Layer 6 of a small transformer language model trained on English Wikipedia (9 layers, counted from 0, width 128). Numbers have three digits each and are written without spaces.
In attention head 2, each number of a token's query is one row of weights dot the token's vector x. The head spreads its attention over the tokens so far by the softmax of query dot key.

Query weights of the head. A number n stands for (n - 500) times 0.0005.
q0: 443487558469465503534585456466550525480817246670447442528538690547401464535546708447698460484632497580510460338286525478544563493430542317636386529324827483432457347613460516287490473503198557531478530423448572491528561690468455735562641533433237585480595335576513515578478225573405500588484346292596471494484534455403464685430503484506473523397487468574653316590586313442510503564517
q1: 520497476636459371517387684611629628518396633585380553580602425397512387459578327545355509521503482430557458643704515655430410551636325582388545465556397466610511625436380607658361451623491337523439579393577494477601413500437473381533357664600710471558451557705455458488454742500518414339476670648389503559599581576494658480567590417588636575412330651452503564412522605592300503492478
q2: 609657463539373500435533587618522689565538474654526462607668354477551496398796500587388400530549323435632364562348496533384150556580299731442454631614422407493543493539338642324553324532349500575500172372530392618316353207627325576628375758474577367588424625500367387523547603376511587497296850678504533592434341434662448468556819526581477681445447653422482387267547538597444663528438
q3: 365497396394424493503474421384497658565552418596373566542619569365397328563710639589625570463545563538483363411252638570543329558464564368634314602324564378561452635338378803538449372493572525513345410291379392422549426572444456632507550652580265552521510531613421609310523603268561425509568547548370451530381602477536486660462578652720619606483211582622596493441579432676236637478556
q4: 541408548648494672540563581429463450638619461599490458330528431398316281352571490628658543423609316610627503661459506500509392516560500525527460607424571487598549581321293604351461527527529577537402312515606406618484604359603603670520538727386467453724566629493287561537500687446536572470261503434284491608446520500615539491307633574443637696567406661656405500685520419443409634733520
q5: 371582455344449398456453422330621497468550511527482689453551527411466441582503618496517611503392637575454518360285588613503320619432514434573474643449547388513430514513432724582602479216574482676439528487317466517706435533193229483525586378449222423276632573549465730217500613442528453565641504344417381517347522558570542802588546722699482398490413646649595632425643339607430581595576
q6: 620355784234662372392465619493549341467630401568702527469511613485287576564551323493453623417636676519599555606461652489500621438342268428436559387457723541370576453534504574567537474350493410642599640730622458517437534650440294691507539525614646392297391543507676428632678528631233654544566356537586687404564587471521366336300369803529421529557671518400518514500573493416504357246687
q7: 646551569503527360530699625726429741493346398421542376597619452493343490572665413603510432437507439453718401602335466315639508458480274517536497452449496615355630493703608707364652418666518514583374486606521588533341457433379476745374593601781587440571463509539305365754628620476482423402595650479468388734589638534406280641621349556507579577466430500493541351625552468399556694360695
q8: 458412457758627413229587678414636648566393646525463473472585342504574698655703569643597355615418601597358324535605461351504562257433478325602383592667602328708603478520720363596529496481347466621440574517565643272552628446629486584609440623543526389426367415456310527489570440610591395662628426544614560507331650657372554573628344378407739427582736370637472472548557605450457518520153
q9: 604712529282478607486422365574560289369579414435649596721622536417359430500304526343485409427818401398533481572337432464575579648521324542677542708428400553493658291441333482515452545660311363423450534584540450546493462363589489500478587441417291684245693427362366542822564489417667216500422552231458489420345412504514261613754467577293523481485482392430374360534516530483467425435747
q10: 657605450653681345541694611476559503587518551655442513380692444573454372409604475845543596553406389721468163427493409402618365622385486609485446612405463215611538646564426336420572548443319641466566153541486448408476507325701447692381229643405696627504549545293533351552569447423630517684569600638447531532430526571469378665467460586415641666571504385459654326500591410367443486527596
q11: 439534528560486757692548520533463480475457269331525438684654329557459465548173472322409316570493543385518575521503500665469636482571472450566503268500163381497523469461316323676514676582426453266459271427410422775483413556463535432475438416279243503586721347376340341580520263572486358516564523511595309673469496479308335530608588409600485634431468534566442452568493493572507582516594
q12: 490609386573514528543551641527426520422361665521398581832439381543497635480381632277569432736513597575447571612446690589490369406611399692732404449350496554759626535520489635543577529621430496520534319662441379646594449614490427622384445396473327547386618431518518369565410633316521376477704545345665381469442431469607437396422448542442457349599385409424245483461434570581222405536895
q13: 511431540444432437589350443398745335474379403540608231348478712485779658608426375552463527596566668363355470536682514529511731744511452468358577302692361386493310610528576374681526466496552603257622515468423447380379695477496434299730562530467504525534421473493481490554425453767355422586384424624404593220659500453344393486386355375725321385365604241434691482492574467500552661472283
q14: 437460493520583476670411665536411487521423586641348605669667596458728317553651401413435430480715669507473324657404483413500603705553449451457539500533382447545350435596739420615728615334545489695450514568554441451325589341371541284624440456332549526514576543465535432418530356480476335647545537500230493386447440547510623631580476381466451665557750261397673483396475661510449331774412
q15: 430393517578500390592593675174635573556567555678476458268279490469644435533596456469531430476657588627355292540589640473433662527467538497425614370587446443600474493439592423647486472446559567422587660451469417523318557417576633340648584486500666346699556441438576532468675319651334358487490526646357533470417425669507599566449548428631390845517603310461794424333475507354572490580256
q16: 576605562479561366312636314585543507481382507387814507521366561682471732381459518511338622666354523454597440442593446500403568496450500518261514468689388511573553327743649183330646644332545508461706504549482482571572542480482459424407453430485412479610471503110440476573365377457407700618272468496676691263724096401425422529358351537402427470683481525458457644379406403338489515562370
q17: 439500517493473706570513480424557530525717339643276484589598541369391396507646580553652575365539550586455451476336591568571313608470490292739266564316692561484464573314314746514437397489542547579388550461348493444493424625379545649531575708483353557511635475757521464338523527439647353526588418387406348643344655473550628567442584618708633538442336564704527318659496462694216521552590
q18: 358493514325416465510560487368500466440692475636283536530591642411211486436597649609673511438438418646601511547333659653591351462460607365673293679432594518431517683337350719358570560478479586440389394609338487384638360691363434588573640580466443567521658541588440611388450609358469477471549354398316466538402644599666712664471584842531622556469316615661547517500551476639334539429593
q19: 535433558463516582619339390429465449563487678442559506537366554577570675739372513335373416334512682440342675408475535637440760229421650484561494316522394631466466416408702538547599620631530470550678570565523673438462473628487565484500548308753473516247335459596513408415465618538428563326612377560386519494567534632422709425457294477513463385420618405534532497580349664564399305470392
q20: 343557442386417603658358483200579596552507469782376465601460513402373565580603592667572570555317521532493483697411383544517448428546623321514260550329746451561438708407426773552490468529514383578417434552425279405454450674394405636610547627544454579388566571687441703301569631513497563500507441386349503503497721534516709711522435555790450524382479570461583467524518414653394417510602
q21: 521405709407436390548448379563418451414458519383490497500469699599648591537365378290419035472518694535453465353328558402634486506339572584559729274537389672414494441450642369535617365540383581383576510610441588524533672477470522534468617328546377464350573574541618500559443475521506524497503203567447521432445500636554522470471396606389565636349569521393457515542391450553566379576516
q22: 702508552539622557535630414670590390578500484301643303392433496703659516476622383607407583516660450487398632472711532405563635500555500569390735429703411475393585221576559220355393646655451672376769450385717617391316525448810694504373444447540802434649441493418521263724430218567480696402357622714816591404599352384372321227534541314248429385452585342454346401355453631436569471508366
q23: 622492404404595586461359500527590559570454504528639417543413599558421500579732492508391317226633554583610451678367472270386910630343334542470658409301492496401519343504596488579475471393504466384563446538617465481708664569676391354614452269639358605417410342356590565740761460559414352462402025418537508460524660512364593547523402605177492663656837492343413421694201455259565602659170
q24: 395296585553395807586565352550522525417489466551583632710580297409281496580519976345489285682367561534376364234399609412500312302359311323531511213694516550489578634570488449355526538654429527493355466465315471632673376595486370449466533578478408622610551554542470528457600401340545471392436316458508757346616430544525522504722354300386515541665433482567544460553292493389634410517377
q25: 412478391504540565471493248356194342465392469734527302792389548496481703637538485419763644504550375492500366544175434570747520458555447525642561592381370480543565575525574397539657453648412504222511350758312584175559504584529455618549504375600391500650684555557351486594380470530370383380657427550321563526533531768547640638419397451321719611556614316314467698423444382549530557440547
q26: 549376299538430634632458458603712440610396672454522470441521504445507489754631410456399459360432701526362379588427327429546695424556294335504462581450285522633641543276638391755716367443431493534644544514475395590385523213563648528525468363674403604176651490544493500477580291645507465665208422386406507383345688586299619566716300385425575595443609489459507518511538714493525368591504
q27: 387585210521549620725612580362639349445326551358398557431489500806433662535428579566525519381442511203344412440514384493388632402518536565256507518521538656452483540378481370592606666466562190466627507548489563438388515550510741595627472644582601552426209520485588449526490298694340500396551589606573454369415440429455666667510047302528504449258482310438623475621435511476514507476634
q28: 442606486783452482319378497487503391546518624586376415527299578382445497456525559670611554636221359446430741370578738456503481419466646610620440350466759413296407601598464531600514486489437764650282553328597601346470424548402486514388315563476565557429581538627588325515366521456585554552578492737512384717377598621594619497572451486644551208497377395401619402361714349458409546575450
q29: 455526447504593527643522504566511292438445608286488657789590496355342527597439550329397417462576524504785465522400224792403640550634359529572329701369756630435639313453417537539616626646427191489351559613466349434426436309522492571242459550677306529391418424570647377468216688410531393439643500426504437624601460345449450482632369576402555392202358440540493645679460565703313434407753
q30: 612601355262422380364374563434507313445406539639616690467567642422297427485492439543301836439500749437566407601611455624407785723489477599548616406523772658482654336622587444594469712321577234771601735635618396566645357451389389683349636166805504577261481503589391413492552632616434622407640409570591556549639440610625481382482423382583429450598619526438500593434646392468458558504639
q31: 379471560468539493497642445280590585653616500549517300548536650561589607350554493476383500560522728761423351510577594513663385299416540535643535627667528566623462457519424542654717349479409628535705507697590552526374417730413377474540526416520614574538500573554476484670584336621503490478436424520254627326500427741648460529369413700684379487272413422519598347394680577416333388597459

Each question shows a short text with each token's key, already scaled and adjusted for position as the last token sees it. A number n stands for (n - 500) times 0.0035.

Then comes the last token's vector x. A number n stands for (n - 500) times 0.019.

0 "usic": 471454469446446484584550501507555471473395468453463530477521459550723519479486477515476505526496
1 " video": 506448478448463470566524470517538462478366462500444500471517448566744511469484442465492488486492
2 "==\n": 500500502465499476561524491476534458459366461454515461473511460556714507478486512464518498505471
3 "The": 517486496448471471556525521512547497495429443442490492470498475511775478459487466494508515498471
4 " s": 487512499456478475587558479477520440464504459516563447428511430594685487481483460518549501529504
5 "le": 443510493473410490577549508448483502457555406463547454434507454629696512547488474457554434517493
x: 586480473445678519533562500405585457465497476466595583570473407426479446521518548506505415491566586408610507447498542491393557501613427455467555587559564483547520510517409459465517629487369428539522436483476446476410522414555392376520469552503518556651665588363452353410508517536427458502479507478625618402629422499411346415489486457477485505452567376462426444546462620378588649559610
Which token does the last token look at most? 3 "The"

0 "mi": 490427478447461456581554459590560463486242401321461527470509437600930506483481350441509537508456
1 ",": 525521525435512414550460475498529531487428418450527466427460429496758491526465488548541486429472
2 " all": 533499486384463438715464493380513428449506454594538440433510478634693487548497540498504422434501
3 " land": 553413482444422419637503384492448536466424435495567419421548423591707494553521352478491447448477
4 ".\n\n": 507516519451499452629517467474547483450362448488515459434492465520754479480461516472491484510453
5 "==": 513505515387465481597500527455552563503432454468518437404513444523697501506475526568532530480467
x: 562405489368551378459333495421447558468649480496567512345446497569491478452500456618524485467521383395476516583488396473475436510454619456452496623548523377421510485556551478528502452449573607537541512605464450372412486574576427551347438577570642475420505481518379289450513512397506471499523522487602476644403413374531410345479542473561450503455538567483501669486500444507446485437510
Which token does the last token look at most, and with what share of its attention? 0 "mi", with about 80%

0 " B": 450428450434403497685535450507568443475328462401471549423522447556867482444454417557451559495469
1 "ites": 537412458412408418638564495490539502567354377398448465453586452683805461515496362495573593491463
2 " the": 524505493454465449587501446610549548499432430424507455463472471467905436430491375570509573503436
3 " D": 551448509408389473775535448578481397514452510431563403406579461581725518478471452591548626571500
4 "ust": 461522480440371434671538420502478516554420428385638383390552452616803515496498355437521609522445
5 "\"": 479536518479491392559565478430533498484320441504451465443513462639743467557503395448559507489442
x: 520426558503393439555586579474531541613578587459483463499426321378654501546606462508423498534439550440507582538476580576658511528533525464475407402541488541445536336515490348465487433455474513442512537487456554495420511561487425447203425536451488507513432544471419534471512527560478517598472561618597477527506548569468465427483535552300492506375519527556462504463403513466498441434564
Which two tokens does the last token look at most, in order? 4 "ust", 1 "ites"

0 "1": 480448491429479471632498489500586473471339450407503513419498445490802494497475467519494505469474
1 "%": 514424497458479402556554488469563447530315470392476460441519427627840487547482418468599552477498
2 " were": 495510513444454464637498531476524454522504410463514481474476468577723530549507478512568532485521
3 " ": 511473520448498477696445435477525526476475456462540463491479497474514492556492514530476519441468
4 "6": 485515529447499478671475436447507496496545475509498481484499477533589496538510551529573523489497
5 "5": 470548519434504470664476446444496498507511505484468475463501464553574512561524529508583535518481
x: 587482401568407502459528497604568459488454512413501597498417496604445487444551489424345470504638629642467498511475520572734488523495570609486626463585568534479502438698433489462567578470534557507587532492480413391464595487551577546479631499577541508494508437411579482538525446427528435467639515619470526519545527468419411369473475379462389567504469461557683480483565506550537559525516
Which token does the last token look at most, and with what share of its attention? 1 "%", with about 70%

0 " −": 481498475407494506624505474373540506459328496441543533449502428495806489544462427530580465459428
1 "9": 516440485393501462703506429449487476479402497450477478414539436568700468526506471522605541489453
2 ".": 474484494419540458679507397386528549484434513575523488443528442484639478585485426516550462504466
3 "7": 516465508407537444637501491382537477472487433545511476487514440526617484552485417447593447503469
4 "%": 481527492426508384550610465395533454550287500372515421490537427620817471550512345416654575485479
5 " |\n": 481561536444442452622512517382512492472463584544496466431479442583618449498483559516546524423444
x: 547505525528529526369591494552346509510445576451530552286492493644433435459639452488427523550649510419515420502510554542505535498440542544631611495477545521529481550435429502507440487481457449531543522517448422450437507540674446538292523510547535388356393533363486429501497510389522488476565561554391627477498512490482568352473624486436396538427498424582612320496552475513499435415382
Which two tokens does the last token look at most, in order? 4 "%", 0 " −"

0 " f": 443441471450410509617521448437538447431497510502449544431492469545709454531468434581476511450491
1 "als": 519404479451449454577519457508493474450501452503368494461488453619676494595469456493473494467512
2 "et": 539458483413479469559504451623530508514389440432512441450527446629741504539516411425467529474472
3 "to": 493529493463464493565474426597530516542318363331562441450519434634755497502503436470472547490439
4 " and": 481528527480514478559488416552528504477424458478490506443437439494750466469470415527493490472453
5 " s": 436534524488488475602526399463520430430521446535511439398467416596628431518476425555490509484501
x: 537526470520381444540488506576482590485584452563442482444504593465514484541534464392474553551502498517546524531536522458484448521507539501456633406691453493491508554537458482508460464523435535406510596463606525568524528375579481441503547502475596563588514509542561397519419517497480531523494528598547605459545467467486515507481559586590463530528473338517071448548435443473415423564428
Which token does the last token look at most, and with what share of its attention? 5 " s", with about 30%

0 "s": 481435473444447472607522486551547479500307426371454508457523446572815517498485432508465545475473
1 ",": 507508509436511444571476469515552513492422418449520474435473436482749491501466481533506494467474
2 " and": 477531513449535476568485473532551492472444450489526488438455441495733469488477448515521459479472
3 " ": 504498529458515479640446475436571508450427424477518481462455511444526460532472485550504498422457
4 "2": 493516538460480496602476494422563481500464472514497485450508495512613469494489519535604510472473
5 "5": 497542532442503491613472508422525518509485479471460503484494495528583503551512520531583491480475
x: 506478494507572472414533470517503532456471487501409500541433591502409541486503510453497443516517597610428542523563550601742511540558561598446528459525529525413563436801444544416525433523483538519542550396510479393384529430549520524348597485510666390535517466412642415547546434487533398541588522526484506487520460539416424522481524433451473466518481485477689541515592521537540560523480
Which token does the last token look at most, and with what share of its attention? 0 "s", with about 30%

0 " ": 484471494431499464637484468494597500458384415434503511427473462459718467506464452533485503441461
1 "6": 509476515443484481638480498473538496497478442498511465420525486540660501527494523514570512471482
2 "5": 521497513467503471605491478474507512505455475445536438438518470557613515532510500487577506517465
3 " years": 482494522441449427622535540458543510525474518511541426455515482644652453568507495480579465442531
4 " of": 491530516452461490547434481550445552478489556472505477464465496551603455572510511591542469356491
5 " age": 473506497428474466611509394495498509453532500584519417449515451586572503510503451523558424495502
x: 598478508631576412613437461708616442453530485400660473434371465511545491419639639444632385490511463455438461563504501540445574506556525569552412410555485458347509489423562470442445479462423540484539491508508511417363484619471484625359508613511520619528489591450599443533492484490423421491500346547527620473460564534445479444503398407630536600581470479635552485481455516485441435463488
Which token does the last token look at most? 3 " years"

0 ".": 491456473437490463622505463490560475450329423440512526428512428505818494517458452497487467504463
1 "2": 503437498451485469612485495467544491496421410454468487436536442579735505548482469426591473509445
2 "%": 504465495447463396566597481403560434551275383329500453460556442659844482547488350419664559495476
3 " African": 507506491412483441584586365525509482549389418328551458475538448597834538444497420428582615518461
4 " American": 485525517431473431591567377492494536542443488411505458459531470554774523411497476542581599519476
5 ",": 489526538454491420585512509438519500483467428495462522464467434516802527497470537550558504471480
x: 534485356516492551485512437650525433445406538482538532508512488504481498469503388483409510595620520375508480496579479552710435484572506475531449538588571430392509534550378448538463456505448529576474475479496552520587497557481499358208519402503697479532337504503479354521413513473473532516515543520562452501504520390471525419478524437483452507494540486412653490462464468490500450508516
Which token does the last token look at most, and with what share of its attention? 2 "%", with about 40%

0 ".": 492461476444491467609505467491554477455347431446510524435511436504786494515462457497488471503467
1 "5": 504450496457490462619499498431537500482468429497470479451536449570700511550491463445570466512453
2 "%": 503468494459474407550588481411548450542313415352496454471550448638812481535487372424660545497478
3 " of": 491538502427448504638460549392505495518442517503545462468503489515593485527523553600531515391464
4 " all": 452584499424435433661558500481485472539507469515535416446547473607658506466534529482549570520464
5 " household": 466531488450433448609565420495420561528531452456509412487564458564747526510538430448534509532503
x: 618536473608583544558417380560483481463283617444571490403513452531507422552512616518524442566522539409496386619427364565485545562508544427419568531541572627336506513502455618385466463430554496537635584625457437453431440544572545585483490488492548673490572586464579423493508468429509421541430481591605517392434573459400505356430463451485403542503452516616495381424402488466525520465630
Which token does the last token look at most? 0 "."

0 " space": 459432466434437461584529442502512471465299445426459548473553447581795513511473411488478485469481
1 ".\n\n": 492470494451504465602508475487552472456373453489489486443505463514729485479461512471480475508467
2 "==": 488455485405478489577499519470548541512441470469489483426535457529674499498470531549520532488477
3 "History": 508501503403496444618548483512514449440475409470513453460569455595817521465512454457580471492514
4 "==\n\n": 499543518457502459566530498493554474446365434424495481455493457583789497487482527432533496490456
5 "===": 502512518456474499557500491536573545491439444414524458410496448541720497536484528502494524474474
x: 658465542365468366440302588397528522512597546556559508477516543459496507547541406673529490427537366352487588572516388468428444504435618514520486591496591437417528550584548444492497442481588515522478481583531459498458500466540453572285457533506715456465535506495376417515529499443458446492468465499651458633513381402546417348480595494575479512534492565502457630485429511524495512450535
Which token does the last token look at most? 3 "History"

0 "atory": 483431478444447456576546447515497501510305448427454514455538470598778492484478405514478535494464
1 " and": 524517509435505473567495427535506499478456488504518457405452450501684470458470461561511499489468
2 " the": 510513494459447473592506477560546529513429463478488479451473506463783425453478409561513540479447
3 " U": 556461488456344515683589456504441478533470466498521445374557475623698544470479490538539583516468
4 ".S": 474523488420380508667568461519473547512493543505558396363560480648613506461520449565594557556454
5 ".": 478561512452446451550603442570493508520396426427476491412526467599752524450504435498570592530445
x: 453475493512406510465523518561449496617396458531416503542451499647614524423556442437566513566681435444530451581579431525632528523478549418569409573605547559442512425575547411471531510458421359457489495553509443430386425522545514455275477503509652534658457537390521442402519478535488519549631490549548560496524504309601385440446576431419462410471476425561538523558534490461513426442564
Which token does the last token look at most? 2 " the"

0 "e": 478414463465437493585509447524525463479269421382416522458523441617776546498469460482463518515453
1 "ography": 516448481454470445587537436521529444486257426425449468444524426574838525482473413463470523496466
2 "==\n\n": 492514515451508459572519490502561461450346457426518446449494453568784495472481546441517503487460
3 "A": 543437497442385449633530531510545449532391473482493482393506479594897488498490493500559548461498
4 "cc": 503468503405459459637523498446625437496448495454585369364525422625777448562504509428557480521493
5 "ording": 521478536435520477582500525476597411475456489511514457468486470529682493503486566452475489479533
x: 500543516585458422459448440354634546630479586493647622609485499483476505625618392537440599614410416519537575530518473535586417584554509661352503574461439454442522477553426482627478626477547515560634382374521462526526443526638567706489473606516504360510441447495595522510506528572578502446432550586472367637521527505501510402438611519523508489484508478466480560492654507429583470475489
Which token does the last token look at most? 2 "==\n\n"

0 "5": 482436485442473472632500480482561480486317450388471506433525440521798521506479461515483508488463
1 "4": 503438495438480473629494481482573474483309449389462479424518438526800520500475471508488507491466
2 "1": 519452505431477475623498474509561475484313453378478455410500430519818508512481457516489522471456
3 " |": 513482526445469466606505498488536513486367440415483469427477441476740466543445436526482509436449
4 " ": 498494524429495468690442496463589501461408443487516456463489504485531490547461512532508483406453
5 " |": 493521537406448453615522480472525504479372409418523439404500435536720462606462420518532498450454
x: 587536483412543513444564543586488464493606511402434548535467512499464513570597525528509493496537477488475517457507493536833510531425452486403575534569482494489496544521384521362495518543513521481557515491546426510464511496518508457193463541513505487513508636392503535556466600508414418521528588510543668501564460607515449525433516601508470385452490492441449598528543520477491511496494
Which token does the last token look at most, and with what share of its attention? 2 "1", with about 30%

0 "6": 485446494450485473615492485500553486485344462407480504437514447516769514499479476511484511483472
1 "m": 536422482445430457639535508484527489509386487437429473440530478623659500505514449467480490496497
2 "m": 563455493453435457613514505501529486508335482429519432456516476614710512486511446476466500501494
3 ".": 491486509464483448586509457478502512494377466475534440418495451546695512516481464448503470504466
4 " These": 497522509450514439578527496475495462477409477552495485484509475555725481461490459487550475475474
5 " exper": 464500488410473468626569452409503449439582506480553434433537496610629499500487511512492411529515
x: 612598587461501496490592512510575435515610464421461467427627437490530595529482538610507413558503459436520583484503422410325518543624461527371462491534475578618486404445410461637466603516599429587510524501482585410399476484419468431528593356564652413572498631578520496562502464472516492537389544538628519397363558518400574414411524481523533543462472515504384525344573576443492532476645
Which token does the last token look at most? 5 " exper"

0 " ": 483468494424499460651482465494607500454372407428503512420471458454740464507461447537484503435458
1 " |": 494451493432449452588537490459532509491346399409492495394532449529731454593466400512543504465451
2 " ": 510470517429475473681468511454585506471375434465505472433495482464600488537458478532505495417451
3 "2": 490497528424461486656483500446544467499406479494518453418536467523650486499480528538578509456487
4 "4": 465547531421485477657500519464519504508434484454495447453529464560621518526508530511574506491493
5 ".": 502540526429493472687506440438510559473454491543466464429519434531602513586484467541508439494474
x: 544536537572491484444642456503545509489475481516411543471403536460595459501480495419442460509506482565465476488586480496901426532596496532508424413590556440519483528582504342483544587364522644521502501510476477447488482544538611411404473503434558426507530582486551449584461501450484435504526553510577535520462425417498423401514435580457428288495520538419662329482527517448514553449563
Which token does the last token look at most? 1 " |"

0 " |\n": 476440466467429480602508494477543481477416477501491524426526456555704474515463515482484495455469
1 "|": 483470493451484479576508479550560518485401465436483502445489441504732479492457463502465532466447
2 " ": 506485512453528473648470510497625484456421461498508463470486482467601504467466538519517491429464
3 "1": 497508524457499484599493478491588472477454505540486469432501456525616491498491544523542520433472
4 "9": 484540515427487490671520526424566502478544502512506447456516448555561538562530605548553464509533
5 "1": 478570525443493461631476508489568525482525453431505477482500458543651521548520536484565474501510
x: 578476493508523446533584508586428416431510509480488472502413417337509590525399366579523510467585427609495584471501412453613535544530491553474474449416503500545474512813447417401500591492521468552430453497511497626479527461534479582553482581420572446423569378302566392552455427498482465492632467573608610491444483591446472507493511446469472509512538408423682416440460543457520471507513
Which token does the last token look at most? 1 "|"

0 " in": 484446477453459464601471476576566500507431439419483512438494474473747494501474497527471507436463
1 " the": 485488490458466468570500474628581526512417434424494484461479486454811453452483427518507525475455
2 " sh": 552394470466392465630540438558525476481467439438436468405549494624668465554491411520491500484485
3 "ot": 535474486404433393657505440427526497473489406502567435417517493640644494555467402444519471450491
4 " in": 494494508463469443575438445571520517478507476487538456447475486474656496538484500550505501380461
5 " which": 502533519458501419595496460519497495461414413545488478458500443527725514478488496501520439474467
x: 482523481501612488562501490552604472525486522492558437470468434514491496401523435653510507561439417545540516497536556545525406504504498558414438480562479524365447624525469420442447535447508634483452462462576564472613531556560466469195458547477571553523471511559531359488503450418484603507492562602712474424487497525520487437521434533507523462463490460429677468475454360476444478348591
Which two tokens does the last token look at most, in order? 1 " the", 3 "ot"

0 ",": 502476485424484460600487481530562491488373403408503501425496439491782498507462466533492498473466
1 " B": 502419447428341496729542458476520440529382455453423514422558499631732463458477441538485577522486
2 "ull": 556426453456396460641576448522493502562362380313527442467599492612732519463507379450538531546478
3 " was": 479512522432457455570490493465564485473521384471496510417455448536736477488464418551547476420492
4 " working": 498465515387498431582488451461499432429498463515522471440506481570619522560516491528534464441533
5 " on": 490515514436458477615455413516502494526437459493503508461491494508740491520507484531499506414476
x: 573509587506539497466460565429467500541528484513443623599377552591533528499538505438535523549542583425551480422584510505524516507406449538579520536515527515284578470591513503445457566646505546464466513480508482469354517503396500698246561600454640442543439467478500444546552559528561564420439502521627480571493522472446471497519511464567538434591426634490646598354609518487515516476521
Which two tokens does the last token look at most, in order? 2 "ull", 1 " B"

0 "oad": 464417456464422476606538432540523477513269421382425527465555429580863533492503406483444523510468
1 " during": 503463497416459439588469456641501557519547452426509475415495484482740501508503526518517502390473
2 " f": 566426484490349506553567355521506474455564488470434467421536485588671432522493450561524511501489
3 "ir": 591411449376381464627531444538478548497532400493572410384530488616672512587470498451474437532507
4 "ing": 483486489383416440617485404488465486488418480540593419410554464639747531558494430440586416419500
5 " and": 517528548472536475544462372547504521452519469528433561483418457525746467465473439555570438460470
x: 582454434443564458496436488562549555547421507501424426544526528593498567458499415460559440462483508525449426496579480554475450497501508487551510405493412502294446504508536500441464489532488551459421482531539473538545455558540452463172481505463653499594509520601577363619494544548525583511631501499665455541543368580500569433517449422537485574514484483347589501550583427482440513469492
Which token does the last token look at most, and with what share of its attention? 4 "ing", with about 50%

0 ".": 491456473438490463621505463490560475450330423441511526428512429505816494517458452497487468504463
1 "3": 495439503455498457607495507472548501497433428484481490437525438583728506545492469421571474510460
2 "7": 498490509451516464604491495417540493497400461465488477455528454577677491565503467439627462502463
3 "%": 496497502451484378547590477411546456552290403335521431473548441659813475540489361406667555489477
4 " N": 503482477403446497788480442424461365450463428585566484450500479616709513476463486517474586494508
5 "ative": 447546465376502448629559441495519467510493421501510412392556440601738555462492460425476573544474
x: 523517381622342476527480512662515469568549551456704537440419519646610511457603465524391490476583634445629608532400486521622482524509491424467469564487489491429507371439505495499501573500568469519547490526453474412529500348608599661493496512602588548440526585462557531419554471391602527517585618568529588524432427410532500465452594443397521607457412381541565441578590478465651502457553
Which two tokens does the last token look at most, in order? 0 ".", 5 "ative"

0 " B": 465450466454433498628524466505547460483381474431480534447515463539754488462468443539466541497478
1 "rian": 539445456448447487615529457500525498552346355369486479476549482583658512482506415464510538547460
2 " G": 545444480480403451643543425440479446526426438448490467454556472579724490489501376492525565535511
3 "rant": 502486482463458444558538453505514502544359375354572434459537473589655496486492388457515574535464
4 ",": 487513518459493442556507475480548504492432429439505489452472448506739484481472474517509502472475
5 " mark": 456512505442435434650491465449509499496473441510522450400502459592653503524493475456475453455504
x: 425452552640534510529593568486482561445532496476575384315511544432500618549627484601525451498432588481398510479408406541487439508538431474471682388524452458406602578489525456414443517420443511345492493490486510405495478470531492503381434586501740523567427468409435451567444491384523528373404556529593665523501464518495453533586479499448428455559553537481351445602357522483496532463375
Which token does the last token look at most, and with what share of its attention? 5 " mark", with about 50%

0 "1": 476440489418475466652498488500600469466313442393504515406497437489849493497471462522493505464470
1 "%": 516412497452475386565562486465573439535286465375473454432522416647894485554479405464615560474497
2 " fem": 555399523485483437612562456455497456473417489528459477514519448555606536509474510475451487593540
3 "ale": 506482523455469421570507403546514496501372526427556441494487455614818504482491479439588547459460
4 ".\n\n": 504519521455494453634520471485543481467376475480507463452483466520764481461462525477493485512458
5 "===": 504516524459473490585493490534586545501459486419511455435475452518704493524480554540518544463470
x: 623477492399483365454326555431511462535570542510614538442527508447456476503561423640506509447511436371481551592491395476443440486456659489506527541509576464398515534536510465509484455495565577527498494568527442495487508500518515607224468548509702506431547492471361313509498500419487368492545486516514453550507446421508418311427595460562432504554508506540506630474477502531477509411508
Which two tokens does the last token look at most, in order? 0 "1", 1 "%"

0 " a": 471493499452487466577512427571574477474409501447504500451461451462810484478477428550513499450493
1 " sm": 525401461487408491640517414539543393448476527427376525445506497627648531552507498569457516487483
2 "oot": 597418499508383468606503425507542489503469521531504431410493468617677501577517488488518509416478
3 "h": 503507503493453433575526450586524496500400477449576431449519469610737512526505435449525491490482
4 "-b": 490477504499395489588513439484574479446621468551644409406496488570636513551501517576497526488501
5 "ore": 437548506469453410577502420555495502506372491506501448449507455617716508545487416428513512460456
x: 502531602520461560488579484469571459514459504498527501503612459479585413483523498391533459405491536412402538456490497519526551476457489565464571509506485556393504448541553539455537588477469622499553563426455480532445505529552523540183464507590505705588371393406395453492577421563573615487597553563644431485491458537520505425535493481531530508410510318499470402542444446470495523496592
Which token does the last token look at most, and with what share of its attention? 0 " a", with about 30%

0 " living": 476454491451455436607515426330502404425400464551471552490566471596768538505510432523592418453498
1 " together": 503441506452471453597521436359541411416402464527460517410486445558743523580507483567596485440488
2 ",": 491515513442508437604473433489556500461404410474513494432451436502843495529454488532534463461460
3 " ": 506497535455526470674432443419580513430404407438500498482433520460610456577469491543537469406451
4 "5": 503522538432504487645456475367547503480533443521476524487479501523682484571502516563642474452477
5 ".": 526496518396499469682495415391530570481454483539482475427501452529668496646483444530583429504459
x: 523506524570508501443575471502552495507539502476393557472419474440504485531569472412477445510521567504484467536531498504877453489591537521493528452647533442575526442538467352394531490327529612496486505436458475419459494550538580524425466472480513451559555610533564440486457501486470405489587549494697564519451473409443465332479447532466472295578549616421687407496558499527443577463560
Which token does the last token look at most? 2 ","

0 "osed": 487458472467483469608512460514537483485382459462473514450521464574765496519496430480480529477477
1 " with": 498502488477489471561491441549544489501397457445490493442479464482780493496487451498509508456465
2 " so": 529432461453458479596475438579475456449518457501482473392514451625606520568503529513523475480478
3 "ar": 544426472429434477576500418523470498455458418478528457419527476581707558570506430517535491483471
4 "ing": 476523503452493450563492431525497462474402443510538454471531465571680539511506459484521488467496
5 " gu": 462495477478450489579499419473495416419532446465511437430505472558634528540478441533558505520504
x: 573396558536450398635520668621524478481564487484495476466608418507568573423414512443547455561470587630483497498536652427365456486614396423318583536447419487426539494554379349470558601560528413484563535464520416466507596613539458539478554512548552428552486494431408534519478565436463556526533400643525374506499351509461482532513533411457404558559461435393325523466484458628396500440531
Which token does the last token look at most? 1 " with"